Layer 10 of a small transformer language model trained on English Wikipedia (13 layers, counted from 0, width 64).
A neuron's activation on a vector x is quick GELU(weights . x), where the dot is the dot product. Quick GELU of z is z times sigmoid(1.702 z).
The model reads these tokens: "controlled" " by" " a" " large" " computer" " (" "the" " Stanford" " Car" "t" ")." " The" " robot" " was" " " "able" " to" " " "negotiat" "e" " " "cl" "utter" "ed" " " "ob" "sta" "cle" " course"

The vector x that enters this layer's MLP at each token. A number n stands for n times 0.066.
0 "controlled": -31 -25 -6 -16 21 -9 1 -30 8 15 2 -3 -7 -1 11 21 -28 38 28 2 -7 -9 22 56 -7 28 -18 -7 -49 -8 14 4 -4 -20 7 -7 -2 4 -20 -56 2 -4 14 18 10 -7 15 -14 -16 6 -6 13 1 7 4 2 18 46 -9 18 20 -26 -4 1
1 " by": -13 12 -18 4 21 -12 8 -26 6 2 7 5 1 -15 36 26 -18 -6 28 4 7 -25 10 33 6 13 -10 -14 -68 -2 -2 -20 1 -17 4 -15 -8 11 4 -37 -9 0 31 -1 17 15 7 -12 -1 -16 -12 3 8 9 -3 -35 -1 71 -6 15 0 -5 -1 18
2 " a": -20 -24 -13 4 10 -7 14 -11 -12 -9 -16 12 -2 -10 5 19 -24 1 21 10 -5 -6 -5 30 -12 -9 -14 27 -77 -3 4 4 -2 7 18 -11 1 2 33 -12 -17 -8 45 -6 5 21 9 -11 -12 -16 -6 8 -2 -10 -16 -9 2 68 -13 10 15 -2 12 16
3 " large": -1 -21 -8 -7 -11 2 34 -28 -11 -16 -32 11 -6 -2 30 32 -9 2 -9 -13 -2 -21 0 20 -23 6 -9 25 -51 18 18 3 0 -8 26 -40 14 -14 9 -11 18 16 23 -7 11 13 19 2 -22 25 -15 6 -1 -6 -16 -8 -2 66 -25 10 3 -5 -20 18
4 " computer": -3 -6 7 0 -29 7 7 -45 -8 -18 -15 18 -17 -13 17 12 7 -13 -3 9 9 -7 17 15 -20 53 -27 28 -60 22 18 -13 -21 23 9 -5 13 4 -7 -8 -5 4 11 -12 10 -4 31 13 -22 6 -9 16 -2 9 -3 -9 -18 48 -4 -7 -16 8 6 4
5 " (": -8 -23 8 5 12 10 -9 -23 1 3 6 -10 -3 -17 39 51 5 16 63 27 -15 -16 14 32 -17 7 -5 12 -64 -9 17 -20 -3 9 -6 -17 4 21 2 -18 11 -4 -18 -8 0 3 16 0 -16 -13 -14 25 0 -11 -21 6 -18 27 -9 2 -36 5 1 -6
6 "the": -2 -25 11 21 -18 8 17 2 4 -21 -9 14 -39 -16 21 30 -9 38 14 7 33 5 -12 -15 -1 22 -8 15 -36 -12 17 -7 5 -2 17 -13 -27 15 12 -6 -40 4 41 -16 -8 15 15 -29 5 -8 -11 -6 -14 0 -11 0 -11 63 -32 7 -7 -4 -4 -11
7 " Stanford": -29 12 13 -11 -12 1 2 11 8 -29 -41 -3 -18 -27 4 37 32 -1 -11 -10 28 -17 15 -18 -22 5 6 -5 -25 1 7 -2 7 17 0 -22 20 16 14 -11 -20 -5 15 14 35 7 7 36 -11 13 -20 13 -7 16 -10 -5 -18 80 -14 -7 -32 -6 3 -21
8 " Car": 6 -3 -8 -7 -43 5 22 -5 4 -12 -52 -22 -22 -6 -5 17 4 27 18 -24 19 3 14 4 26 29 -14 10 -6 -18 30 -30 0 11 -8 -20 11 -5 34 2 -16 -15 -1 9 15 -11 11 -5 -14 3 -13 13 10 -1 14 -5 -25 83 -13 -28 -15 2 -4 9
9 "t": 4 -3 12 5 -17 -1 43 14 10 -12 -37 -6 4 -5 -4 30 -2 24 13 -8 1 -8 19 -35 -3 10 -7 -4 -5 -2 27 -19 -16 5 -6 -35 1 -1 1 18 -26 -6 -5 13 -20 -18 3 32 -2 10 -6 7 1 15 7 -4 -19 94 -27 -42 -2 -2 -2 -22
10 ").": -44 1 2 10 -20 4 24 -21 -2 8 24 -8 -2 -4 37 76 -2 -38 7 2 -3 -24 20 4 -11 31 16 -17 -27 -35 29 -2 -9 -1 -12 -21 -2 -3 -12 -19 2 4 8 10 -3 5 -8 -18 -4 -7 -4 1 21 15 4 18 -2 47 5 1 -27 0 -6 -4
11 " The": -6 -34 7 -4 -39 -6 5 -9 -19 -6 -28 0 -26 -12 34 18 -3 10 17 10 11 -14 -9 -4 -2 10 -2 13 -52 -1 4 -1 14 25 -5 -15 -1 13 26 -6 -31 -9 35 -10 20 38 -14 -18 -10 -4 -5 7 5 -3 -12 0 -3 80 -26 11 23 6 -1 13
12 " robot": 13 -3 10 5 -24 19 8 -34 -7 1 -21 25 -1 3 -14 2 20 -14 -13 8 30 -12 19 10 -19 36 -27 6 -33 12 25 -6 -8 20 -8 -17 7 5 -10 -25 -25 10 18 -7 34 -4 16 22 -14 10 -21 0 -16 21 3 -4 -33 69 -30 -15 -29 13 -5 2
13 " was": -10 -22 4 7 10 5 5 -10 -9 -2 9 9 -11 -8 20 20 -35 2 29 21 -12 3 -1 19 -11 4 -19 4 -73 10 20 17 -7 5 16 -36 8 20 22 -30 -30 4 9 -2 -10 6 6 -1 -6 -10 -1 1 26 -14 4 -5 -34 68 -25 23 -19 19 3 -4
14 " ": -9 -32 -15 1 -3 7 11 -22 11 -13 2 -6 12 -2 30 41 -11 -38 51 20 11 -1 1 33 -22 22 -17 34 -45 -2 9 -10 1 15 3 -15 -5 -2 6 -12 -14 27 -3 8 -9 7 11 -12 -3 -24 -2 5 8 6 20 9 -6 18 -34 -6 -58 16 -12 -8
15 "able": -13 -19 -4 -14 -8 8 16 -38 -2 -15 1 27 -12 -11 10 26 22 -39 16 -8 19 9 10 -1 -12 27 5 28 -50 20 8 5 14 -15 16 -18 -4 -10 10 -36 -37 38 -21 -18 21 0 11 -16 -6 7 12 5 -7 -5 -6 3 -22 53 -6 -1 14 -5 -11 13
16 " to": -16 1 -6 12 15 4 -6 -20 -10 12 -2 0 4 -32 12 10 -22 -9 27 -8 30 7 14 -2 -11 11 -12 9 -75 9 13 11 -7 -11 -4 -30 -14 33 10 -34 -26 8 33 -3 -9 19 15 6 11 -22 -13 2 19 1 -8 -1 -12 63 -23 24 -14 5 1 -2
17 " ": -18 -16 -31 4 -6 14 1 -24 7 -5 14 -11 12 -17 36 45 -20 -36 43 6 10 10 -4 31 -23 10 -12 36 -55 1 2 -24 1 20 1 -25 -6 -15 6 -2 -6 10 7 5 -6 -2 25 -1 0 -16 1 14 5 6 19 9 -5 28 -20 -4 -45 7 -7 6
18 "negotiat": -23 20 -5 -16 -8 2 15 -33 4 -14 8 20 9 6 15 13 6 11 -11 -13 21 -1 -11 20 5 27 -10 19 -42 25 37 -25 -5 12 45 -16 -29 -5 2 -44 -27 -4 25 -18 15 -6 14 4 22 -32 -22 0 -7 2 19 -1 -18 34 -18 27 -32 3 -14 -12
19 "e": -14 3 10 7 23 -11 10 -25 5 -15 -7 18 13 -12 17 28 -6 -35 -8 -7 13 -10 8 10 7 -7 -7 8 -52 2 33 9 -8 2 35 -20 -18 15 15 -27 -12 -8 14 -31 6 -5 11 3 13 -17 12 -20 0 -8 25 -8 -17 81 -29 -3 20 -5 -17 0
20 " ": 1 -16 -20 2 3 19 5 -29 5 -6 -7 -4 15 -8 24 27 -10 -45 48 13 21 12 5 27 -23 6 -12 40 -51 -2 8 -21 1 24 4 -19 -23 -14 17 -3 8 11 -8 -3 -1 5 17 2 -11 -26 2 9 0 -4 15 8 9 29 -18 -10 -53 9 -18 -1
21 "cl": -22 8 7 -13 -52 20 30 -4 -13 -18 -40 -10 0 -25 0 36 10 12 2 -2 5 -9 12 -5 -12 8 -21 35 -10 11 24 10 15 2 8 -32 -21 -20 -3 6 -5 4 9 14 -23 -11 47 4 11 -21 -19 9 -2 6 16 23 -26 25 -47 14 15 11 -14 6
22 "utter": 11 1 -6 -5 -37 -7 26 -20 22 -15 -11 15 -3 8 1 32 16 -1 -34 0 19 -14 -18 -6 -9 19 14 8 -54 25 14 -20 -2 15 39 -17 3 1 15 -1 -12 14 -25 -13 2 -16 6 13 -9 3 -9 1 9 -20 29 -8 -13 68 1 7 -21 10 -9 -31
23 "ed": -6 2 18 -13 -4 -19 13 -15 -5 -11 -17 13 11 -4 25 35 8 -40 -9 -32 25 -24 29 14 -13 3 8 9 -68 4 22 -11 1 -7 33 -26 -15 -10 10 -29 1 5 -9 -18 -8 30 3 17 1 7 4 4 -6 -5 10 -3 4 63 -8 14 24 -3 -14 -11
24 " ": 9 -9 -19 0 5 11 10 -26 -6 -9 -17 -13 10 1 12 27 -6 -50 46 16 16 19 6 18 -24 20 -6 35 -53 -1 6 -20 2 23 4 -24 -5 -14 28 -2 1 6 -12 -7 -5 13 22 -3 -15 -23 5 4 11 1 15 0 12 26 -8 -32 -55 18 -10 1
25 "ob": -4 26 -26 12 -1 10 26 -13 -11 -9 -10 -18 3 -14 -37 13 3 8 4 -5 22 1 0 -3 -4 9 -18 28 -35 12 38 -44 4 -3 22 -17 -3 -1 7 25 12 17 24 -1 0 -21 26 -24 15 0 -19 7 -1 -16 13 7 -18 44 -33 18 -25 28 -38 -23
26 "sta": -14 4 -7 -13 -18 3 22 -42 -6 -35 9 24 -20 10 -4 2 20 6 -20 29 18 11 4 18 12 25 -17 22 -27 15 38 -23 -17 34 37 13 6 -19 1 5 -17 -26 -5 -5 -21 -25 15 -10 14 11 1 3 -2 -16 3 0 -3 56 -2 -12 -19 2 -21 -18
27 "cle": 7 10 2 9 -32 24 17 -25 -7 -15 -18 9 0 -6 -14 6 -2 -28 20 -9 20 -39 11 -5 24 16 1 28 -61 -4 -13 20 -19 22 20 -16 -22 1 2 3 -5 14 -3 11 6 -24 4 30 6 -6 17 8 -8 -11 17 -12 -26 64 -2 2 1 0 -26 -4
28 " course": 22 0 11 -2 -14 -1 17 -9 -27 7 -33 -2 5 17 24 -8 0 -29 -9 -2 8 -17 12 -13 -15 53 -6 19 -56 12 36 -27 -18 -1 29 -17 -6 -10 7 0 0 13 -12 -2 -3 -9 7 -6 -10 10 -14 8 -12 10 11 19 -18 67 -24 24 -8 12 -15 -10

Each question shows the input weights of one neuron of the MLP. A number n stands for n times 0.0066.

n13: 19 23 6 6 18 -23 7 9 25 11 20 -14 -3 11 -6 -7 -46 -17 17 16 6 -12 21 34 9 1 -12 -47 -17 10 1 31 -12 -10 17 28 6 21 5 -26 50 8 -35 15 4 -54 -8 -44 -27 -7 3 -29 4 -6 -46 -15 -11 16 -6 16 21 -17 30 -21
Its three highest activations, in order, are on tokens 0 "controlled", 1 " by", 13 " was"

n233: -14 3 20 -17 -21 -3 -22 48 26 36 -6 6 -23 2 -18 3 27 0 -47 20 9 33 -35 -2 -26 -39 -17 39 11 10 -40 -32 26 0 0 23 4 -13 -1 14 2 2 -17 22 25 -1 29 45 -20 20 15 -3 7 -13 -7 0 10 4 -27 -19 10 5 2 -18
On which token does it fire most, and how strongly? 7 " Stanford", at about 1.7

n44: -11 3 8 49 -48 -28 -4 -19 -10 -22 26 -9 6 0 52 0 -20 15 -26 6 -14 -16 21 -15 5 -6 -33 -56 21 5 -12 13 -6 -5 -1 8 30 3 38 -81 22 26 2 14 40 11 1 3 -3 13 12 -29 17 2 16 16 18 -11 -1 -8 3 6 26 -19
Its three highest activations, in order, are on tokens 10 ").", 0 "controlled", 1 " by"

n227: -4 -8 25 -39 27 -21 -17 -2 11 -25 11 50 -6 6 34 13 20 -11 -54 -17 -64 -3 -8 24 -16 -7 20 -5 27 -1 -39 -3 -2 -27 39 -13 -35 2 -6 23 53 27 -26 25 -50 17 22 -54 34 29 -4 -40 0 -8 -9 -11 12 -14 11 32 45 -45 0 -34
On which token does it fire most, and how strongly? 23 "ed", at about 1.5

n127: 40 -16 -14 -17 3 -10 -2 -19 -2 18 0 11 -14 -21 -14 -52 13 -5 -6 -10 16 -5 19 6 -22 41 -27 1 31 11 4 2 17 0 -34 21 -8 26 -17 21 -4 27 49 8 36 -4 0 -26 -6 -2 3 9 13 9 -9 -5 10 -33 17 -11 -6 3 1 8
On which token does it fire most, and how strongly? 12 " robot", at about 1.1

n182: 31 5 1 19 -2 -1 14 13 21 7 -3 -41 8 17 -10 -18 -6 -14 -26 -27 -11 10 20 -31 -37 6 3 19 14 -21 3 0 -17 12 -5 -6 -36 -5 12 -34 46 -24 4 -18 27 -17 13 3 -2 25 -27 13 -17 42 4 4 0 15 -3 -6 3 7 -5 11
On which token does it fire most, and how strongly? 28 " course", at about 2.1

n82: 11 -16 -1 30 -17 -22 -9 23 4 0 4 -34 0 -17 39 2 -36 9 3 18 30 37 -33 42 -6 -43 -11 -34 -18 -5 -9 30 32 -30 -6 -5 -33 19 -1 9 -22 22 -10 5 36 -26 -23 -63 -13 13 -21 -15 11 -8 -3 3 37 -19 -15 -10 25 3 25 25
On which token does it fire most, and how strongly? 11 " The", at about 1.5

n228: 28 24 14 10 -9 -37 -1 -3 0 5 -2 17 -39 -37 -5 -30 -3 20 -8 29 -5 29 -1 0 -59 11 -33 4 -5 35 13 8 4 -13 -31 18 14 -7 -16 19 18 2 5 24 -7 -6 5 -1 -10 8 -18 43 -3 -10 16 11 -29 -1 16 -13 -19 32 11 -53
On which token does it fire most, and how strongly? 4 " computer", at about 2.4

n160: -2 8 -14 2 24 -9 3 -10 -11 3 10 -51 -15 -11 45 -27 -9 19 -1 12 -30 -24 -15 29 -9 -45 -16 -27 -21 32 -15 2 42 11 -12 34 -11 -13 18 31 -5 -9 22 -24 25 -7 -37 -59 18 29 -4 -7 5 -16 3 28 8 -21 33 9 85 21 30 9
On which token does it fire most, and how strongly? 11 " The", at about 1.6

n90: 12 8 11 23 18 12 35 -17 8 -15 -5 -38 -50 -6 -13 -65 8 -11 -29 3 14 28 15 -5 8 -13 -35 14 12 15 11 -41 5 -8 -12 21 30 10 27 13 -7 20 17 -10 5 -19 18 -32 26 7 -11 -6 -19 20 2 43 47 -1 12 28 21 1 -20 -6
Which token does this neuron like most? 25 "ob"

n9: -2 53 -15 14 26 -4 14 34 -20 32 -6 -13 -2 -46 20 -6 -32 -23 -9 -14 -29 7 -39 17 -22 -4 -11 1 18 20 -18 -13 4 -7 10 -10 -2 -17 0 -7 -18 14 -23 8 -14 -8 22 -6 11 -5 -3 25 -13 12 3 19 4 26 45 -9 15 3 -1 -6
Which token does this neuron like most? 17 " "

n173: 29 -1 41 -1 1 3 23 27 15 -35 -12 8 -44 -31 21 -10 -5 43 5 12 11 75 4 19 -11 -5 19 -1 6 -48 10 32 12 -5 7 -16 -23 35 34 -52 5 24 -14 24 -5 -18 -44 -12 6 23 -28 -36 35 -21 -35 -2 -13 -32 25 -1 7 -15 -21 -72
Which token does this neuron like most? 6 "the"

n137: 34 -10 1 11 -48 -22 -5 -7 26 11 -28 15 -28 1 6 -2 -26 -1 -20 -2 8 -21 -41 -20 15 -6 -2 -42 9 25 -25 25 -14 -7 16 13 3 -18 -10 -6 60 36 50 -15 1 12 31 9 -26 7 5 -27 43 -18 16 13 -2 -1 -14 3 52 -26 -17 -28
Its two highest activations, in order, are on tokens 3 " large", 22 "utter"

n144: -7 -11 23 -1 -30 21 4 -22 5 3 1 26 22 7 23 -18 -40 -4 -25 -2 -17 -18 15 -15 -21 -18 36 -14 18 48 5 -3 -30 -8 28 -29 23 13 26 -17 11 29 -5 -11 16 -30 -27 -35 -14 16 -16 -31 -31 8 -26 35 -8 0 39 -7 6 1 33 8
Which token does this neuron like most? 3 " large"

n179: 6 4 15 39 -13 24 -1 14 0 5 11 1 -38 -47 26 -2 -33 8 -11 -10 8 31 -31 44 5 10 -19 13 5 -6 -8 -15 6 -1 -10 -1 4 -1 40 37 9 6 4 -20 25 24 20 -35 -47 -39 -23 -57 -9 -9 -24 -22 23 1 19 -34 36 12 -8 -19
On which token does it fire most, and how strongly? 6 "the", at about 2.8

n184: -3 -8 25 48 3 -19 -1 2 8 -26 -25 -15 21 -29 3 -16 12 -23 18 -16 -12 37 -2 37 20 -11 20 -8 -14 31 -54 -19 -4 6 23 -19 20 -5 28 36 31 -5 37 -3 -22 3 36 -15 -14 -5 44 -12 -1 -19 -78 -7 -2 -28 30 7 31 15 30 0
On which token does it fire most, and how strongly? 2 " a", at about 1.8

n213: 3 -3 -6 37 -12 -7 -32 13 -8 9 20 29 12 47 41 -23 1 -8 -33 6 -15 23 -11 20 10 -15 -8 9 -14 5 -47 -12 2 31 26 17 15 12 19 -15 19 40 12 24 16 -10 21 -32 -9 -14 -28 -5 6 19 -3 -23 31 -7 -30 -21 -18 31 -7 -37
On which token does it fire most, and how strongly? 14 " ", at about 1.6

n45: 34 28 -13 16 17 -40 -38 -26 6 -15 3 -9 1 27 -7 -3 -7 -6 6 31 -38 -13 -2 12 24 -11 -12 21 22 -35 -13 15 -19 -56 -15 -12 -35 0 41 6 13 12 5 30 10 -7 3 -9 -19 -1 30 -41 38 -4 -14 18 -1 -18 25 15 -15 27 -21 -28
Which token does this neuron like most? 24 " "

n220: 51 0 17 -12 -18 -26 13 12 -15 8 -8 -24 -42 14 8 -35 16 4 4 12 14 -11 16 3 11 14 -8 9 -1 -20 -1 -15 -35 -31 -15 10 -24 -1 26 -9 31 39 -15 1 53 -55 -2 4 -40 35 -12 3 40 13 14 71 23 -9 -3 -19 -19 10 -26 -21
Which token does this neuron like most? 28 " course"

n111: -5 7 43 -3 -2 -36 -15 -13 47 16 -18 15 21 27 -12 -11 -16 -6 -24 17 14 -32 53 -35 42 11 -11 -41 2 10 -13 -12 -24 3 31 4 -20 -5 -26 4 53 -14 1 4 -22 18 -13 9 -19 -9 36 2 -4 18 -37 -3 0 8 5 4 6 13 -3 -7
Which token does this neuron like most? 23 "ed"

n116: -7 -27 18 27 -2 -27 -25 8 -7 21 28 -2 18 -56 7 -43 -16 11 12 65 25 -11 -7 -25 18 -7 -32 -11 16 14 7 27 -30 -14 -44 -8 13 35 31 13 1 -2 1 23 -14 -11 -20 5 17 7 18 5 10 -6 -2 15 21 -8 -13 -12 2 -2 6 -33
Which token does this neuron like most? 16 " to"

n89: 11 41 -1 17 14 6 -15 9 39 -10 58 -44 21 3 30 -21 -50 -18 8 38 22 18 16 24 38 -43 23 14 -20 -4 2 9 -41 10 -59 25 10 -41 -28 20 30 28 -5 -37 25 -18 1 -36 22 16 -32 -5 -15 42 -15 35 19 -26 -6 -44 18 16 1 -19
Which token does this neuron like most? 17 " "

n131: 12 0 33 15 7 -37 -16 4 -10 28 -1 -19 5 -4 -1 0 -6 -44 -43 -10 -22 5 -12 -21 -1 55 -4 5 -1 9 -24 32 -12 -20 -11 25 -37 6 27 44 42 25 -1 11 -18 -15 14 -37 0 12 -30 -24 22 -15 -22 71 33 -11 29 -2 16 -26 15 -8
Which token does this neuron like most? 28 " course"

n49: -16 56 0 -15 -4 -40 -24 16 12 10 35 -24 43 8 -7 -33 -5 -29 -31 -11 -27 -13 28 8 -7 -14 -12 -23 -14 2 -25 3 0 -42 5 23 -18 -42 0 -18 33 -2 14 51 15 14 42 11 15 14 -21 -9 42 12 -16 -18 2 14 -7 19 18 3 11 -29
Its two highest activations, in order, are on tokens 1 " by", 23 "ed"

n15: 25 -8 24 0 28 -1 -36 30 -25 -21 -6 44 8 -6 33 -7 -3 8 -7 19 -29 -3 10 10 18 -8 17 -26 20 33 -5 8 -33 12 -30 -26 39 -25 -10 -9 -5 17 -5 43 -18 -7 -3 -6 -42 -4 -6 20 -30 29 -77 -16 2 -5 -21 -26 23 -31 36 -1
Its two highest activations, in order, are on tokens 9 "t", 5 " ("

n55: -21 -14 -21 37 21 -41 -14 33 14 -14 24 -7 -17 -39 21 15 3 6 -5 -2 13 6 -16 -6 -14 48 -24 -6 6 -2 -29 50 20 -20 -3 15 -12 8 29 13 -26 3 28 -10 66 -34 -18 -15 -40 10 -47 38 13 -20 3 22 10 -45 10 3 2 -9 8 7
Its three highest activations, in order, are on tokens 6 "the", 0 "controlled", 7 " Stanford"

n128: -37 10 -19 16 -35 -23 -23 10 21 7 25 15 -3 -9 16 -24 -22 -9 -17 49 -16 13 15 -34 -19 -10 -32 2 23 -23 -55 25 -3 19 -4 -13 -4 -12 25 -16 15 -17 -23 1 51 0 -14 18 8 48 -4 -5 -35 13 16 0 -4 12 9 5 5 -19 11 -12
Which token does this neuron like most? 7 " Stanford"

n212: -4 -34 42 5 9 16 3 34 -4 36 24 2 -41 -2 -28 -21 -7 1 -28 24 4 40 7 19 0 -26 -7 -33 9 28 -9 4 19 8 -27 -8 -26 0 -7 -20 -16 31 28 -16 14 -28 38 7 -16 34 17 -9 -2 -25 27 -8 -11 -4 -11 -14 -30 14 22 12
Which token does this neuron like most? 12 " robot"

n63: -7 37 20 7 11 -1 -6 -11 15 22 12 -50 -7 -22 -1 -22 -23 19 -19 1 30 44 -16 -1 -18 -11 10 -4 -2 -6 4 1 -16 31 5 9 -36 24 -26 -27 11 -10 20 13 -9 1 41 41 12 -6 -49 -22 36 -9 40 9 11 0 -35 -10 -3 -28 -11 -2
Which token does this neuron like most? 16 " to"

n67: 8 3 8 49 -5 41 -23 -2 26 40 10 -8 9 0 -21 -38 1 4 -8 -9 24 1 2 2 -26 5 2 5 0 -39 -3 -3 -10 24 20 17 -18 -2 34 -12 7 20 -11 13 -8 -16 -1 7 -11 8 -1 18 -15 -31 -15 -8 5 -6 37 24 2 -4 -16 14
Its two highest activations, in order, are on tokens 27 "cle", 20 " "

n48: 5 -40 -18 11 19 -14 -11 -15 19 -16 5 9 -15 3 29 -34 -36 5 12 -36 0 41 36 -17 25 8 24 -21 1 12 -9 -7 18 -21 7 16 -12 -26 29 -18 -18 34 16 -37 22 -19 -12 26 33 7 23 -3 21 -18 22 5 -1 -11 31 -10 43 -34 10 29
Which token does this neuron like most? 15 "able"

n226: 6 -7 -31 39 -25 -4 -8 -9 11 -39 25 1 -26 34 31 -24 5 -6 5 11 -22 10 -6 12 -2 -8 16 -1 7 -9 4 25 -49 -4 15 21 3 -4 8 -34 10 31 -25 -45 2 -12 22 -21 -52 23 16 -9 -4 11 -12 30 -4 7 23 11 23 32 12 -1
On which token does it fire most, and how strongly? 15 "able", at about 1.7

n46: 8 28 16 -11 15 -9 -13 -12 46 15 33 19 22 -53 21 -39 4 1 -17 28 -5 -24 7 14 -1 6 -11 -29 -5 -6 -3 3 8 -3 24 11 1 -19 3 -28 -29 -8 4 14 -2 25 -8 3 -28 43 -33 -8 -22 0 -13 6 -1 -9 41 14 -7 -7 25 30
On which token does it fire most, and how strongly? 1 " by", at about 1.6

n14: 34 -25 13 -8 -23 1 17 -14 -1 -8 -13 -14 -25 -14 -3 -13 30 61 12 13 9 2 8 12 38 -7 24 -7 85 6 4 -24 3 -48 -22 30 -35 -29 -3 -3 -25 21 -7 -1 7 -34 8 11 -25 22 14 -1 32 -26 -14 2 34 -15 -11 6 -22 -20 47 3
On which token does it fire most, and how strongly? 8 " Car", at about 1.4

n0: -12 22 -7 3 -16 -10 20 -34 31 30 -2 2 17 -7 -4 -2 3 14 -6 -8 -38 -25 -23 -8 1 23 -23 -11 22 13 -32 13 2 6 -44 22 -28 -5 -1 3 20 -5 -3 57 -5 5 19 16 -5 -2 16 -11 -14 -9 23 -14 -27 -1 -1 4 12 -36 30 20
Which token does this neuron like most? 21 "cl"

n151: 17 3 4 5 -10 6 17 32 22 -18 -21 -31 -17 -13 1 -66 -43 1 -13 -36 0 31 7 25 11 5 -3 -6 9 21 9 5 3 2 22 -1 1 -6 12 -3 -8 16 20 -21 51 -20 9 17 -19 25 -8 -10 -6 23 -33 -4 20 11 13 1 17 -31 -27 -24
Its three highest activations, in order, are on tokens 8 " Car", 3 " large", 7 " Stanford"

n175: -7 0 -14 -30 -14 -17 3 -1 27 14 18 -41 -2 -15 21 -32 -13 28 -5 13 -3 13 20 42 -19 11 6 14 -17 -23 19 -14 -22 -37 19 11 0 5 -25 -1 -7 10 2 26 26 -20 31 -15 -17 -9 -1 -8 -20 14 -2 -11 34 9 6 -1 18 -17 -9 -24
Which token does this neuron like most? 0 "controlled"

n211: 15 22 -27 41 22 -16 -7 -2 -1 -15 -15 -41 -36 -2 12 10 -10 -15 -15 -5 2 2 18 -7 -5 -3 -21 0 3 -57 -35 10 -33 -30 22 17 -22 23 34 12 7 29 -5 46 -27 7 30 20 -26 24 -3 29 -34 -18 -13 4 11 -22 45 44 9 7 25 -30
Which token does this neuron like most? 27 "cle"

n177: -13 30 25 13 37 -51 10 -13 37 11 6 -11 -22 4 -14 -68 -9 18 26 -23 32 -5 -3 25 17 4 -36 -9 39 55 0 -13 23 -16 8 -14 2 3 3 -24 -17 38 -3 -11 38 -35 27 -5 -3 -3 -20 8 -3 -75 -5 12 -8 -37 -16 13 9 4 -21 -28
Its three highest activations, in order, are on tokens 25 "ob", 18 "negotiat", 0 "controlled"

n255: -17 24 36 -19 23 -2 -17 -16 -24 -3 -5 4 14 -18 -18 -25 -13 15 -3 20 -9 20 -9 2 -50 -21 20 7 -1 -38 -13 14 10 -7 -24 6 -37 -14 14 10 -12 3 -10 38 34 -23 -27 -8 30 31 -45 22 -23 5 27 9 32 -3 10 -5 34 23 18 16
Which token does this neuron like most? 0 "controlled"